Layer 6 of a small transformer language model trained on English Wikipedia (9 layers, counted from 0, width 128).
A neuron adds its activation times its output weights to the MLP's output. To switch it off is to set its activation to zero at one token and run the rest of the model.

Output weights of the MLP neurons that the questions are about. A number n stands for n times 0.00096.
n13: 82 -93 -226 10 30 -81 -19 -16 18 -15 23 33 61 61 -44 33 72 16 27 -37 70 -23 -102 -103 46 45 -37 25 -79 -50 108 11 25 74 66 63 -32 -38 -71 -36 -87 -4 22 -13 -42 -30 62 -80 20 -142 -11 16 48 23 -21 -105 130 8 -70 -33 25 36 -43 -98 -48 -156 -12 58 -49 -80 -91 92 26 63 -25 283 -95 119 -114 40 24 -81 -21 70 56 84 -22 -2 85 7 24 469 -100 59 23 -62 44 26 -36 8 -11 67 -42 31 -18 -26 0 -8 38 -54 21 32 -48 28 -24 89 -30 21 -152 -114 -4 18 -48 -39 27 72 -13 -68
n23: -43 52 250 91 97 71 -69 -43 -36 -14 117 126 -138 -107 -126 -19 -40 140 -21 -74 -15 -29 -58 -66 -16 41 -31 -109 85 -117 -20 34 6 58 72 39 98 55 -103 -53 -13 -27 2 22 6 -50 -55 -82 17 -78 67 -77 49 54 -79 104 -12 125 120 83 -24 48 46 -163 -8 36 -102 -61 56 79 -22 15 -2 15 -19 -289 -12 73 97 -55 -12 23 33 -120 6 56 120 -21 -60 -10 -11 -133 -23 90 -99 -95 -7 -129 52 66 92 -47 -92 -79 -67 36 -21 130 66 117 106 96 -31 -26 22 24 -44 10 -33 -27 113 2 17 -28 -27 13 117 -24
n71: -22 -126 171 37 -24 -190 -110 10 0 212 5 -171 15 -36 -57 -85 9 134 -121 69 28 77 89 -82 27 -18 -90 -85 -40 -90 44 -9 -148 54 -22 28 31 121 2 0 97 -31 -33 -39 80 57 -53 114 -11 68 -64 87 35 -130 -78 -29 125 -8 0 0 105 -82 43 -80 85 131 -75 170 19 -72 36 -141 -7 -26 -68 -42 30 37 99 -115 -71 -90 21 -166 53 -179 -9 14 -43 -34 0 189 87 -7 -11 37 -23 -87 -26 126 170 -79 -5 -36 71 -138 125 -255 45 36 -138 16 51 -49 -28 -22 -35 -51 8 -37 87 -9 -31 168 27 35 -19 -27
n79: 7 255 -212 -19 11 61 -11 -76 50 -107 -46 -72 -31 45 90 131 -35 22 74 -117 24 105 146 -17 -47 56 83 40 -123 60 25 -70 -48 -42 94 63 42 -120 15 -44 -53 59 83 -7 65 -14 68 -53 100 -2 40 117 -67 41 -73 -160 120 23 -53 67 2 -34 66 -9 -58 51 -17 -146 -89 -13 -81 -145 17 -5 76 96 -252 95 -176 82 141 24 -12 48 -120 68 72 46 10 -147 28 188 -20 72 -136 84 123 -9 0 51 -42 2 -40 -19 -50 -162 34 10 86 -19 26 -8 -14 35 39 139 -140 75 0 -94 68 37 83 20 -113 13 -65 -39
n102: 0 -124 263 -71 134 -91 12 -76 -15 -10 -7 -40 -5 -65 17 13 -134 -67 46 -57 78 20 143 -18 12 63 -48 10 106 -88 50 -64 42 42 -16 -45 -42 -112 9 -86 -9 26 -115 -31 68 -2 46 -126 142 45 -17 -74 48 0 -41 -9 -12 -117 9 5 29 -90 -82 80 6 139 -92 124 2 10 -49 -23 -101 0 35 -219 8 -21 96 180 79 0 -30 -57 -138 56 17 152 124 -15 -47 -270 -77 80 -8 -25 71 64 19 110 92 -125 35 -48 9 101 116 -65 138 -67 26 -173 -94 8 -8 14 16 81 -31 59 162 76 -20 -29 63 -22 82 -72
n106: 59 -34 222 -15 -116 33 112 104 -12 16 102 137 0 23 56 15 94 -25 52 36 91 19 -147 -28 101 16 -32 -53 -131 -39 39 -71 -36 101 30 -33 -33 -18 -6 4 -36 166 -7 51 -13 -49 89 -63 -45 -102 -18 -94 -54 -19 -64 0 -33 98 65 -20 -37 21 23 -39 -15 57 -159 32 -23 152 -7 -38 68 69 -62 -116 4 6 -68 74 -14 -181 -10 0 30 39 -51 31 -76 -14 49 -61 -75 -105 -78 -2 -88 -2 -10 102 110 75 -72 114 -46 -42 7 146 -99 -16 -97 -23 10 -115 165 -52 -77 -2 -57 -38 -87 -38 -139 32 8 6 -30 62
n133: -19 -34 -89 -107 -68 76 160 -19 -49 -38 -55 -28 55 98 28 -126 -67 50 -82 -102 11 -4 -99 -10 -55 73 -5 -33 -14 66 -99 44 118 -11 -45 -62 -123 27 -48 -70 107 189 91 -20 2 30 -58 147 -51 -15 97 -49 90 81 98 -112 73 -20 -173 51 100 -43 -99 90 163 -48 -115 70 90 -4 131 35 108 -47 -39 157 0 -36 -78 5 9 -183 -18 123 32 7 -4 125 -32 16 8 21 30 100 -103 -100 71 -11 46 -60 -48 14 247 8 -74 -53 89 -26 -43 -25 -139 82 14 -13 36 34 -135 3 36 -90 4 -97 -7 125 -74 82 38 -57
n166: 32 14 476 43 -27 -69 -24 52 75 -86 -61 136 50 -5 -17 -12 22 41 0 -19 -5 -29 10 36 67 4 19 37 -4 31 -54 -25 7 -71 40 45 52 -38 -36 -2 41 38 83 -86 19 31 50 2 -40 54 26 -51 -44 -7 -29 2 23 81 -101 -6 -33 -45 12 -21 46 -109 22 228 50 -38 -100 58 -29 -11 17 -340 12 -32 -62 -69 47 0 102 -17 32 5 -23 51 61 -23 9 -169 -73 8 -28 -87 -96 34 45 111 -57 105 41 -139 30 -28 -95 -98 -36 -78 59 -21 -14 3 -57 4 31 31 -19 -86 2 -19 12 -11 31 65 -17 -16
n182: -11 15 101 -90 146 96 -116 -101 47 103 28 -46 21 -17 11 -7 -87 11 43 -110 10 30 131 -91 -14 -168 64 -25 -128 -60 18 22 -76 23 -69 17 42 35 47 -13 -11 -62 23 -53 -43 111 4 33 105 198 -108 -73 -2 -20 -60 142 -92 -92 72 -112 -6 -113 55 51 56 63 164 -54 64 -71 52 -121 -9 103 51 194 40 84 16 -18 144 -23 -11 34 -112 -55 45 -17 -59 -41 -6 -97 142 91 -44 -10 118 13 -67 191 27 -6 -14 -73 66 -27 -26 -64 42 13 33 -47 52 60 66 56 -15 -46 2 -10 -8 54 152 88 44 -37 50 -42
n202: -43 125 -30 -39 -115 9 105 0 -79 49 64 -99 79 176 -13 25 -46 -39 -106 9 -102 -2 -105 23 -59 -101 58 -46 137 2 60 95 70 113 -45 38 -39 -34 -37 30 34 7 87 138 29 -44 30 87 179 -78 -55 -133 45 131 35 11 113 77 9 -90 23 14 38 -71 -146 -82 -89 35 53 199 57 -15 51 83 57 -160 85 -58 54 75 88 4 119 66 150 -7 4 5 -94 -19 -73 -131 -26 -98 -17 -66 -12 -15 57 -58 -77 16 -90 73 -116 -112 -66 5 56 -41 53 -74 35 35 -131 82 28 10 -72 28 121 -54 -87 -55 27 -77 67 -57
n235: 37 67 -135 10 56 5 153 52 148 116 37 -47 -83 12 -115 47 -112 81 -122 58 -15 -20 5 0 -38 5 9 -161 -92 11 174 5 -86 -23 -53 -34 136 127 -177 -53 39 -17 -74 94 112 -134 32 -37 137 -61 28 -59 -18 42 -4 -19 30 49 -32 -58 67 65 141 -45 -56 25 91 -9 72 148 13 39 17 -53 143 116 -33 83 81 139 28 -38 124 147 42 9 91 -92 46 2 113 -38 -46 40 -106 83 10 -33 164 -26 150 -70 -46 -107 -8 -44 63 42 135 -70 -45 5 -78 27 16 15 37 -152 -146 -14 89 72 5 -72 60 59 -182 -84
n245: -75 -37 115 -25 -30 33 -36 66 90 -132 66 121 50 -53 -53 -32 68 16 50 -58 45 -78 17 35 19 -31 -56 -153 74 73 -88 30 72 -13 -106 -4 -70 23 -25 46 -36 78 -64 -11 13 115 71 164 107 -15 139 180 -80 -34 31 43 87 60 -61 -49 0 79 33 -121 44 69 129 65 42 -41 -45 -62 0 -110 43 -237 33 -111 99 -14 -107 -18 90 139 -7 -101 74 27 -80 49 12 -342 -21 -82 65 -51 -19 112 -55 -29 -11 -31 73 50 179 28 -19 -130 -164 -122 61 -140 -96 -33 54 -65 -7 -63 -27 -28 -123 19 -94 5 -8 -8 -15 -110
n264: 57 -16 215 57 115 120 -14 -44 15 -59 -18 -87 65 13 138 -9 2 -48 38 4 -47 23 -42 -21 -10 26 153 -42 162 -42 48 -21 -59 93 -27 -83 95 79 216 26 -18 -13 -64 -87 38 -47 -6 -59 28 51 24 -3 77 223 21 -29 49 91 -25 124 -77 -39 -40 46 25 79 63 111 -18 86 -52 -5 -30 -76 12 -121 -26 135 -13 2 -17 55 93 -28 82 -53 110 54 142 -47 2 15 76 -11 67 9 -170 4 -33 151 40 -61 2 -60 -50 180 90 34 -160 20 107 91 4 27 86 -16 141 -206 109 54 98 63 112 7 -8 -34 -59 -66
n267: 154 -63 224 41 -9 -54 13 0 0 66 4 -38 -38 -42 17 -192 -197 -88 87 -38 73 31 -5 11 -39 20 22 17 89 -110 2 24 8 59 104 50 -50 44 93 -22 38 63 57 -38 -72 -112 -22 -72 62 -32 25 15 61 -43 18 2 -30 72 30 59 -74 147 -17 14 -25 -76 15 161 41 29 -38 121 2 -11 85 -169 20 80 -68 -35 -40 25 103 2 65 132 71 72 -42 103 17 -382 -9 -35 35 164 0 -10 -117 -56 -2 50 -33 37 27 -90 64 25 -91 107 -2 -23 -176 -80 74 -9 74 -14 69 -22 -72 -109 65 4 -43 -59 -8 -67
n269: -2 -11 197 -45 84 -22 102 -47 44 -55 18 -122 80 13 -68 -106 57 -50 67 53 105 106 53 23 -41 14 6 -22 155 66 -25 -50 51 124 20 -35 24 -27 2 94 -67 137 42 -29 -11 109 -63 -43 75 83 74 -142 139 63 6 -53 84 -69 22 -41 -65 62 9 46 96 -35 44 138 -72 -34 -49 165 57 -4 58 -8 43 -139 -49 74 8 122 117 -42 -131 9 -98 38 -33 10 56 -343 19 -19 21 67 0 76 -4 5 -15 -58 147 -41 -19 20 50 97 -39 54 79 -46 -49 -131 -157 -138 -84 25 83 28 -90 36 15 70 -41 -183 -28 72
n286: -47 49 -358 -38 -2 -120 66 -77 23 -61 16 -56 121 53 -22 73 -37 77 6 79 -78 29 -28 -47 85 -60 -11 -53 -16 -63 -74 -6 6 -40 51 69 -15 79 105 62 4 83 -19 34 -92 51 -76 -12 93 -60 57 169 -145 47 2 48 -19 -13 36 11 28 45 55 -31 111 -63 -42 -2 2 -14 46 11 20 -90 16 309 -12 55 -61 19 -72 41 8 44 -8 58 -64 -6 -167 -55 2 161 -87 63 -45 4 -13 86 -54 -147 -18 -78 115 72 -8 20 -108 -33 8 -9 -13 -50 -64 -86 2 49 -110 158 -63 -84 100 113 67 -69 -72 39 -17 8

Each question names a token from some text and the token that comes next. It shows the activations a of the neurons there, in the order above. A number n stands for n times 0.011.

Then comes g, the gradient of the next token's log-probability with respect to the MLP's output, scaled to length 1. A neuron's effect is roughly proportional to its activation times (output weights . g). A number n stands for n times 0.00078.

"\n\n", then "J"
a: -53 40 30 -1 341 2 0 21 137 -37 -1 3 6 16 146 -13
g: -61 -85 115 -49 -15 -58 -93 66 84 195 -237 140 186 -25 48 191 -179 195 63 -48 -150 -72 -55 -28 54 41 -6 -98 44 56 44 -66 91 26 82 -56 136 241 14 20 36 -35 113 17 57 -3 132 28 135 129 -79 -105 -163 -36 -6 52 -72 255 43 -69 183 -168 -84 29 -132 -237 164 166 225 106 34 -67 31 -31 158 -187 125 217 172 25 157 -69 12 120 53 140 22 -173 -43 -52 -12 -10 -46 -19 -16 -262 -3 37 116 -17 64 2 -205 -112 -56 -61 -201 -7 -20 48 175 15 64 32 -151 -3 -12 -282 -6 171 -99 -27 17 -83 86 58 26 255
Switching off which neuron hurts the next token most? n182

"\n\n", then "=="
a: -71 29 22 1 316 7 3 23 82 -33 0 14 6 28 146 -13
g: -202 106 -72 103 -75 -84 200 -22 189 -50 73 -75 5 100 -31 -76 81 -98 255 -9 62 146 88 82 -64 -201 35 42 104 122 43 147 -8 -4 -31 141 158 -59 31 -29 100 83 -128 67 -235 -47 -173 25 90 -178 -15 -25 37 116 15 -31 -61 -123 100 -76 -145 85 312 38 130 200 2 -148 -47 0 -207 89 -140 -72 52 60 -224 -150 -132 -169 -154 -112 29 -10 59 49 -53 77 -19 -75 57 33 -17 11 -7 420 -75 107 33 3 -94 -107 -43 -164 9 35 -72 110 27 94 -16 17 51 77 -24 -59 -248 77 -26 -208 221 6 55 72 -152 -152 -35 -10
Switching off which neuron hurts the next token most? n269

"eder", then "ations "
a: -4 -4 14 -111 -5 4 13 42 -5 -7 20 3 1 31 -4 18
g: -205 -100 -44 65 -48 -109 47 112 -21 59 -121 23 -47 140 255 55 -9 48 55 164 -27 79 192 5 -9 -135 -28 132 213 63 -185 -48 56 99 -121 -46 54 151 12 -17 41 126 23 -145 -281 145 85 -11 -134 2 -73 -63 41 137 175 215 45 -50 -107 -56 -156 -143 30 -12 63 -81 -52 151 60 48 -46 20 -18 21 -58 59 99 44 -187 -76 -151 -42 -221 -33 -207 127 -6 27 -10 -43 -321 60 41 -51 -35 42 -339 -26 101 -144 0 -65 47 159 85 220 105 -155 -109 -133 -91 70 144 -38 64 118 130 4 5 32 114 90 -133 -30 235 141 56 114
Switching off which neuron hurts the next token most? n79

"18 ", then "wal"
a: -17 -13 21 -6 16 -8 8 47 7 57 1 81 16 21 -8 -16
g: 154 -80 1 -6 133 66 53 -34 140 -77 -157 183 8 62 -24 274 13 -247 -28 -24 299 54 -7 48 26 12 112 15 -20 -75 -28 46 -269 -258 102 -1 -101 139 -2 -39 239 124 -142 137 137 -2 2 -54 71 -281 -14 1 -272 -29 78 -116 -1 37 -95 -121 -5 68 108 -214 61 -263 72 -54 -92 67 -81 -201 -17 39 72 20 34 92 110 92 -150 16 -52 -140 14 -30 34 -33 7 58 -41 -21 4 219 51 -19 146 -145 31 -7 -213 37 85 -26 8 -75 96 127 3 87 -33 140 -7 -217 -7 -126 8 -114 83 -149 28 78 -57 60 -280 -140 91 -10
Which neuron, switched off, raises the next token's probability most? n202

"ly ", then "received "
a: 11 -2 23 0 -12 -6 41 52 -10 -6 -2 5 6 -97 -21 12
g: -191 -47 -42 101 95 38 -68 -94 -127 38 69 35 165 246 -194 -74 -8 22 -134 -73 143 27 -191 44 211 -54 -111 140 -62 -153 -85 -6 -85 -79 -70 147 -7 71 32 -118 -68 -205 22 -151 -101 -44 83 158 74 -62 127 137 -211 -8 36 -41 -75 172 20 -53 -47 -29 194 -65 88 39 -247 -117 90 55 46 -181 -34 54 219 86 155 94 -299 159 50 -159 -188 -70 -47 -19 -41 75 -78 -71 -177 35 -66 184 49 76 -173 66 26 162 60 -142 0 -110 75 -112 50 -194 53 -48 151 -92 124 131 10 7 102 130 -17 -83 242 -98 -90 -91 94 66 31 -77
Which two neurons, each switched off alone, lower its probability most, in order? n267, n269

"Most ", then "of "
a: -102 6 -10 -7 -1 16 0 21 0 -8 0 261 57 179 -12 -60
g: -76 115 -5 8 -89 -38 -78 198 28 -84 -70 25 18 -89 93 -1 -41 -1 74 -87 -231 19 -33 10 34 -8 -256 183 -57 148 62 -92 127 -244 -35 128 106 -179 -29 -203 -228 89 157 56 -123 -252 150 94 9 -226 85 377 -45 0 -37 -185 11 -70 -7 -1 62 -41 -28 55 -49 -61 121 9 -138 -43 3 -114 -26 105 -131 87 -291 -18 -28 -7 -21 -146 59 82 -163 98 25 39 -159 45 -64 47 -162 113 -126 46 -88 25 32 -13 188 -15 173 -19 14 -140 189 98 -30 -265 175 -35 1 -44 -31 86 -28 164 -14 -178 -68 -84 135 -17 -81 -89 -81 -16
Which neuron, switched off, raises the next token's probability most? n13

"still ", then "wanted "
a: -43 -7 13 57 7 5 8 43 -7 -3 -14 0 1 -3 -169 -31
g: 91 120 -2 -63 -50 211 -262 72 47 123 -57 -1 -25 -160 -20 -106 -5 205 77 117 -205 -396 -193 -250 -43 139 23 -101 -33 -111 45 -83 17 5 66 90 -90 90 -112 65 28 91 -6 -115 -29 250 2 -150 -12 106 72 168 -205 -32 -42 -126 -58 251 -7 38 120 -20 25 -3 -121 4 70 -162 -55 -66 -147 24 -45 101 130 -10 16 27 81 135 46 103 -91 177 29 -37 -1 -286 -48 -44 -112 -36 -96 -23 -6 -32 164 -95 -191 -3 -5 16 48 -53 253 15 197 -64 141 -92 24 -57 132 11 180 84 -8 0 151 4 124 -83 -113 46 126 -101 108 115
Switching off which neuron hurts the next token most? n269

"ur", then "k"
a: -58 -21 5 0 -13 3 34 21 -35 -9 13 24 5 13 1 6
g: -113 29 42 -57 -61 60 -160 -72 75 -21 6 46 -38 56 142 228 -63 -139 103 34 -69 -123 -94 -7 86 109 5 -241 146 -49 31 -175 -99 -121 -37 -157 43 53 65 134 21 -192 172 49 -42 34 -120 58 -53 45 -31 -261 -31 70 15 178 -16 158 23 48 82 129 55 -24 -10 8 306 170 -92 40 36 83 104 -105 280 -59 84 16 149 66 -317 201 -67 -56 -25 -74 148 88 -70 60 -116 -124 46 75 -97 -33 220 -79 -29 117 -235 -120 89 60 85 -106 -54 67 -29 64 55 119 21 130 168 173 -1 -163 -24 -52 -60 -204 -13 228 77 -199 -56 57
Switching off which neuron hurts the next token most? n13

"az", then "ur"
a: -3 -13 7 -3 1 -2 -11 56 13 7 -10 16 33 -16 6 12
g: -24 149 -16 -84 -4 -215 119 -173 54 33 -29 -95 206 -102 40 157 -44 55 10 -52 136 57 10 33 -10 122 -15 -60 101 -62 44 -98 -146 15 49 -92 0 -15 125 -44 -39 26 -60 -117 264 -64 161 188 -94 15 96 128 -112 228 27 4 -31 209 47 64 161 -1 -132 140 -36 -28 43 -46 128 136 -64 -24 -128 130 -55 -68 46 -126 -19 -126 -29 -40 -113 -180 100 -298 34 191 36 -67 30 -123 -227 31 -133 63 -131 -26 -200 -87 175 228 -207 233 -41 3 -42 7 160 -127 104 65 -159 46 18 -227 161 -40 -13 -204 247 38 -7 82 -49 29 93 -16
Switching off which neuron hurts the next token most? n264

"it ", then "against "
a: 17 4 -19 5 -17 0 10 37 -3 -5 11 5 -7 9 -108 -3
g: -139 81 85 153 95 125 9 56 -22 -78 -27 -8 -54 83 112 -149 217 -133 -54 -54 -1 61 165 -25 -14 5 -41 35 -30 -163 66 -19 41 -114 193 78 69 -215 -78 -79 -186 -97 50 -112 -98 261 50 192 -41 -153 84 67 133 4 -46 -30 177 86 -59 -109 -131 -273 -15 65 -25 -198 28 -107 113 -119 84 56 -259 -45 49 -15 -53 102 -98 31 151 153 -89 -164 164 -47 -48 120 -67 -9 -110 8 12 -121 38 22 -6 89 -256 -213 -86 50 -241 90 46 -14 127 -103 -149 -213 67 18 -336 124 -1 93 73 -78 83 -105 1 -134 105 -45 53 108 -89 -59
Which two neurons, each switched off alone, lower its probability most, in order? n269, n166

"was ", then "brought "
a: -70 89 -35 -7 1 103 1 45 132 36 -7 24 -17 7 -48 81
g: 69 7 -37 123 -30 191 -44 -8 21 -90 239 106 -82 -99 77 -18 80 -10 12 114 -116 109 -38 58 3 -113 -98 -190 -147 21 117 54 -215 -65 158 62 -61 60 142 107 -121 -166 -41 -74 23 54 -94 19 -168 -148 8 299 -85 -54 78 86 -89 115 -13 56 169 139 -15 60 -78 -67 -77 -225 -187 -59 94 -98 39 16 159 66 -9 86 -125 128 -97 -24 118 36 -199 153 -174 -80 -196 -31 -151 -70 -51 -23 -100 -44 49 191 -142 -133 -133 -13 -59 -117 118 -169 70 -113 101 -272 -37 -115 -171 82 121 -7 36 -112 -18 -108 -101 -242 106 110 260 -46 -68 35
Switching off which neuron hurts the next token most? n286

"the ", then "mid"
a: -81 13 56 5 7 1 -20 17 13 13 6 55 43 41 16 -2
g: 30 119 -37 122 107 -118 140 147 14 87 -95 65 36 133 34 24 100 -94 -110 -82 105 -101 114 93 -314 -134 -77 27 -103 -35 -23 48 -95 -152 146 43 136 -176 -19 73 156 -113 -38 4 157 -41 -173 78 0 -30 -99 -127 125 70 123 32 45 128 47 183 104 -272 -204 -342 1 79 -30 -83 -36 13 -103 -42 148 -67 -57 59 60 -303 152 38 -79 142 -26 -65 86 87 122 42 132 -38 192 91 -1 -160 72 -86 17 -121 37 80 100 64 -133 98 -11 -88 -136 71 -131 58 192 17 -53 24 -32 -201 -24 -173 -120 -167 91 193 29 -31 -103 -44 -43 -187
Which neuron, switched off, raises the next token's probability most? n267

"z", then ", "
a: 30 -35 12 -10 8 -17 25 -72 2 0 -7 -14 -3 14 5 8
g: -80 158 19 85 -14 156 18 -43 -125 -93 111 49 -71 164 286 -30 -122 132 117 -67 93 102 160 156 -124 77 158 211 106 -100 12 41 -14 -45 228 -33 29 -477 67 -114 71 245 28 161 24 -18 13 25 86 -46 90 -57 -129 55 -104 18 -14 28 -58 -67 -207 -74 16 120 -66 85 -52 -38 -112 -20 115 -134 66 -87 -35 42 -31 -111 79 33 120 65 10 92 -3 53 259 127 -11 82 140 -25 32 -146 -121 210 37 154 7 -24 157 -81 147 -117 78 -8 89 111 24 109 175 -43 -86 23 32 48 176 -154 22 -15 -36 24 -104 30 -209 -173 -155 121
Switching off which neuron hurts the next token most? n166

"ents ", then "were "
a: -1 54 5 173 20 9 -8 62 -67 20 44 12 6 -1 0 8
g: 168 63 2 73 -134 -99 -187 -48 -95 70 119 -45 132 211 82 66 -103 -155 79 15 -140 192 15 40 139 54 -96 -170 32 -136 16 64 -37 -16 -119 -118 -88 193 93 -93 -111 35 6 -24 -69 -53 -66 138 -86 -148 191 22 -174 -59 41 108 -94 330 -124 -170 239 -66 -103 -149 -133 43 -91 15 66 81 -20 -54 98 75 -87 89 115 -26 62 129 116 11 26 6 131 81 -28 -41 -125 136 -194 36 -65 86 381 -51 -84 -137 -111 130 63 -72 78 -102 -37 -73 135 -39 193 -112 31 211 36 55 73 51 234 -1 -172 -44 -14 12 -16 137 198 48 65 -51
Which neuron, switched off, raises the next token's probability most? n79

"Mal", then "ay "
a: 7 -20 -19 -1 -17 4 4 16 -22 4 -10 -13 16 37 6 1
g: 111 41 -1 -123 -52 -76 -205 169 94 97 -55 -249 220 166 -138 -109 -121 -4 29 40 -169 114 79 43 66 18 74 198 -82 107 98 -20 13 65 -205 -139 107 142 40 82 -79 173 3 132 -68 -36 156 89 -27 -55 62 13 -34 57 -62 -46 -31 -48 -160 49 87 -148 -94 -148 38 50 -47 -9 65 -60 23 -131 120 -90 2 160 -34 113 -123 -69 185 -94 9 -202 160 15 0 -2 -224 -277 15 22 -60 -121 10 -7 -198 75 17 -165 -210 8 -10 -75 10 73 121 62 271 -25 -44 -128 -172 -12 58 -217 111 62 -157 146 51 271 -17 -217 88 -10 -25 -111
Switching off which neuron hurts the next token most? n23

"uss", then "ed "
a: 7 -13 -9 -5 6 0 -12 -53 -22 -2 142 -11 23 -12 4 13
g: 42 -23 60 111 12 -319 146 129 -39 65 92 -87 -81 -150 6 -124 163 65 -127 56 -182 -204 -62 -87 40 -32 -40 -34 93 10 57 71 -117 49 -145 109 60 -38 74 -16 193 128 -3 12 106 89 -35 218 162 58 5 -125 -81 3 -72 -315 -44 107 69 20 2 23 -86 60 -146 156 -14 -33 132 30 -105 58 -34 -37 117 114 -136 235 17 -38 35 119 -91 13 131 112 -41 -348 32 63 -204 9 -87 -25 305 116 40 54 -14 -183 97 57 160 -248 142 20 -194 -66 41 -76 -80 -2 91 -72 -58 -2 -138 -41 -31 -58 -201 44 157 53 -24 45 -163 -123
Switching off which neuron hurts the next token most? n235

"were ", then "w"
a: -19 4 0 -9 -7 84 -15 42 17 7 0 17 -10 1 -57 52
g: 138 83 51 46 18 -130 81 35 79 -96 87 -170 70 31 19 -62 -134 60 15 -66 68 123 -26 44 -120 55 -39 12 -109 -224 5 10 -112 -116 -1 -73 -156 -202 -4 67 11 142 -76 96 122 42 -280 67 216 -92 -39 -105 -49 -49 20 -247 -91 110 22 -79 70 -166 -82 -261 -15 -34 120 32 -20 241 -1 18 17 67 28 -18 -128 -27 278 114 -77 -131 -39 -8 -76 32 -58 -267 -23 -43 275 -10 85 76 99 205 75 -22 -10 30 -177 -82 43 19 -88 28 119 -34 46 224 -32 23 185 -75 59 74 -164 -124 -296 18 66 -128 -19 -84 -66 -217 18 265
Switching off which neuron hurts the next token most? n106

"9", then "58 "
a: -24 0 3 -4 18 -1 2 8 -4 171 3 0 3 0 14 7
g: 72 -248 34 15 155 197 111 146 16 -51 -345 -35 175 -139 -213 177 -167 -147 -94 63 126 90 -65 -7 -9 -79 9 22 134 -80 39 164 21 -152 72 25 -18 81 -234 -12 136 -80 42 -109 50 0 -159 1 13 -3 -266 154 10 -6 0 -69 -22 45 -65 24 -74 36 -172 49 145 -6 -70 49 49 -4 15 -124 -24 -164 -73 9 -43 60 46 42 -325 107 101 -73 -10 -5 6 -141 -146 11 -158 5 163 -24 -147 101 81 -34 -43 -152 40 90 -181 84 72 -26 147 -93 30 43 203 162 -39 -63 -92 75 42 202 11 158 -102 -38 -145 -139 -72 259 -153 60
Which neuron, switched off, raises the next token's probability most? n202

"ised ", then "to "
a: 4 346 0 1 -3 79 -7 41 -24 -6 0 -5 5 -4 -31 48
g: 23 57 7 57 76 43 162 -48 -128 -13 124 248 -166 29 -63 25 97 28 -180 158 -73 -339 -48 -112 -80 103 11 -221 -77 -92 -34 1 127 -62 59 326 -17 287 -57 -49 71 55 -15 98 -64 -39 -55 -44 83 42 -183 103 237 -8 124 56 -30 134 -132 -30 -254 112 -15 126 21 -78 63 -67 -204 78 -14 -2 83 -13 19 -40 -55 -23 -57 -78 -11 -80 -94 -147 -135 150 -29 -36 15 -158 -38 -35 -58 -77 22 -66 -103 -147 102 10 -252 -86 250 0 253 -89 75 20 197 -30 -12 -100 -93 100 -194 82 73 89 -45 -75 -205 -99 52 55 103 43 150 9
Switching off which neuron hurts the next token most? n23

"hold ", then "d"
a: -15 -6 8 -453 5 -12 -10 48 -60 9 11 63 1 2 3 0
g: 66 -44 -34 -28 -20 -85 -104 -73 9 158 95 -18 -39 23 117 -77 -6 -5 213 104 96 -121 -235 186 134 -183 175 -48 41 -99 -86 96 30 -7 -136 -35 -59 19 -7 149 -111 -144 36 117 166 116 123 -18 13 44 9 -100 52 -74 -82 -68 -95 55 43 110 -64 -127 116 -92 -12 -154 -234 106 49 61 -109 22 -218 23 -122 46 205 -172 -44 68 -54 -77 25 -22 -222 -154 -18 -39 -18 160 -98 22 -89 -195 46 18 210 72 66 -47 -35 -115 -167 -70 109 125 -53 -1 -99 -50 -179 182 76 152 132 38 -144 -300 110 -28 232 82 17 179 153 -208 -164 178
Switching off which neuron hurts the next token most? n79

"Dutch ", then "after "
a: -69 -20 -58 -1 0 -19 -7 24 1 -9 15 -11 4 0 -29 -12
g: -25 56 82 172 38 -2 -17 -20 141 -12 -106 191 -126 166 102 52 -201 -27 -12 -116 149 -101 126 -50 90 -129 53 84 -39 -100 134 -48 36 -65 317 97 -34 -244 55 68 38 69 -33 25 -121 -125 -175 20 204 -108 -18 54 -135 76 154 -12 233 26 87 -166 -58 -200 53 110 55 -5 53 57 99 72 -112 145 -114 25 -7 -110 -225 277 -134 13 -17 253 32 -3 6 142 167 188 -43 55 -12 -4 -140 2 -109 -201 -50 -23 2 -13 87 71 43 -134 108 -91 230 83 -95 -54 151 -54 -59 -35 49 151 -26 192 1 -193 108 135 43 -19 -8 -150 161 77
Switching off which neuron hurts the next token most? n71

"ational ", then "Im"
a: -193 -20 6 -10 2 -3 -120 34 0 -18 0 121 3 10 -8 -19
g: -19 -59 -27 -100 84 -16 199 -157 58 161 137 41 -86 180 -225 -2 108 176 -190 60 -107 -20 -51 110 128 -31 -53 -51 24 28 27 89 -121 -59 -197 111 20 -47 -98 -40 -89 91 -2 50 -35 9 -2 -73 -107 -11 19 -130 -65 150 -138 42 79 35 -123 51 87 -13 -51 -145 32 156 -141 62 122 -58 107 -285 -35 -16 38 17 -10 146 -57 129 -91 -159 -37 -305 -253 12 142 162 -85 -231 -19 28 -5 -37 -98 -174 261 9 136 91 144 100 17 -166 88 -66 -87 -50 206 -37 164 122 153 -8 73 -60 -18 -63 29 220 51 125 -67 -45 291 165 60 0
Which neuron, switched off, raises the next token's probability most? n245

"remains ", then "the "
a: -5 34 5 -64 4 -6 17 18 1 1 8 8 10 0 29 3
g: 77 93 46 -36 289 -122 92 44 2 -146 -18 296 75 43 -55 -118 77 -53 117 83 18 44 -54 -132 107 15 -113 161 19 -44 -265 51 139 7 63 -79 -104 -132 -153 1 217 -153 -12 63 -71 -61 76 -26 -15 174 52 -12 80 -26 10 45 44 -40 126 -76 52 5 25 14 -27 -83 13 113 15 -126 1 -38 -13 183 139 -74 187 8 -160 80 122 -253 20 276 -80 107 -5 -55 165 70 -106 31 -114 -9 100 -53 -17 -72 115 233 5 127 89 -175 50 83 -88 21 -93 -327 79 -303 -346 50 29 -72 61 -161 7 8 135 -16 54 49 82 -52 -29 -54
Which two neurons, each switched off alone, lower its probability most, in order? n79, n166

"ity ", then "from "
a: 13 88 9 34 3 -10 -6 33 8 9 -2 13 -3 3 0 13
g: -116 56 -12 108 81 97 54 -109 250 -41 -183 -78 -41 -22 212 112 13 -158 66 -108 98 -15 -64 -100 161 -104 26 66 222 246 -8 207 167 54 10 255 -143 0 102 147 54 -131 49 106 -83 -10 110 123 -40 -126 63 -34 -14 -44 8 -20 102 -64 87 -5 -226 -188 119 110 53 -27 5 70 -1 72 -101 83 113 -96 -100 -15 -97 -215 -108 125 -119 28 -69 -68 230 -71 -192 129 95 -154 51 11 -121 106 -132 107 -171 27 45 15 261 -51 75 -46 -83 -77 -11 -142 -141 132 -50 67 -41 -30 -140 57 -92 -96 -251 -184 -12 57 137 21 -21 -207 17 140
Which neuron, switched off, raises the next token's probability most? n23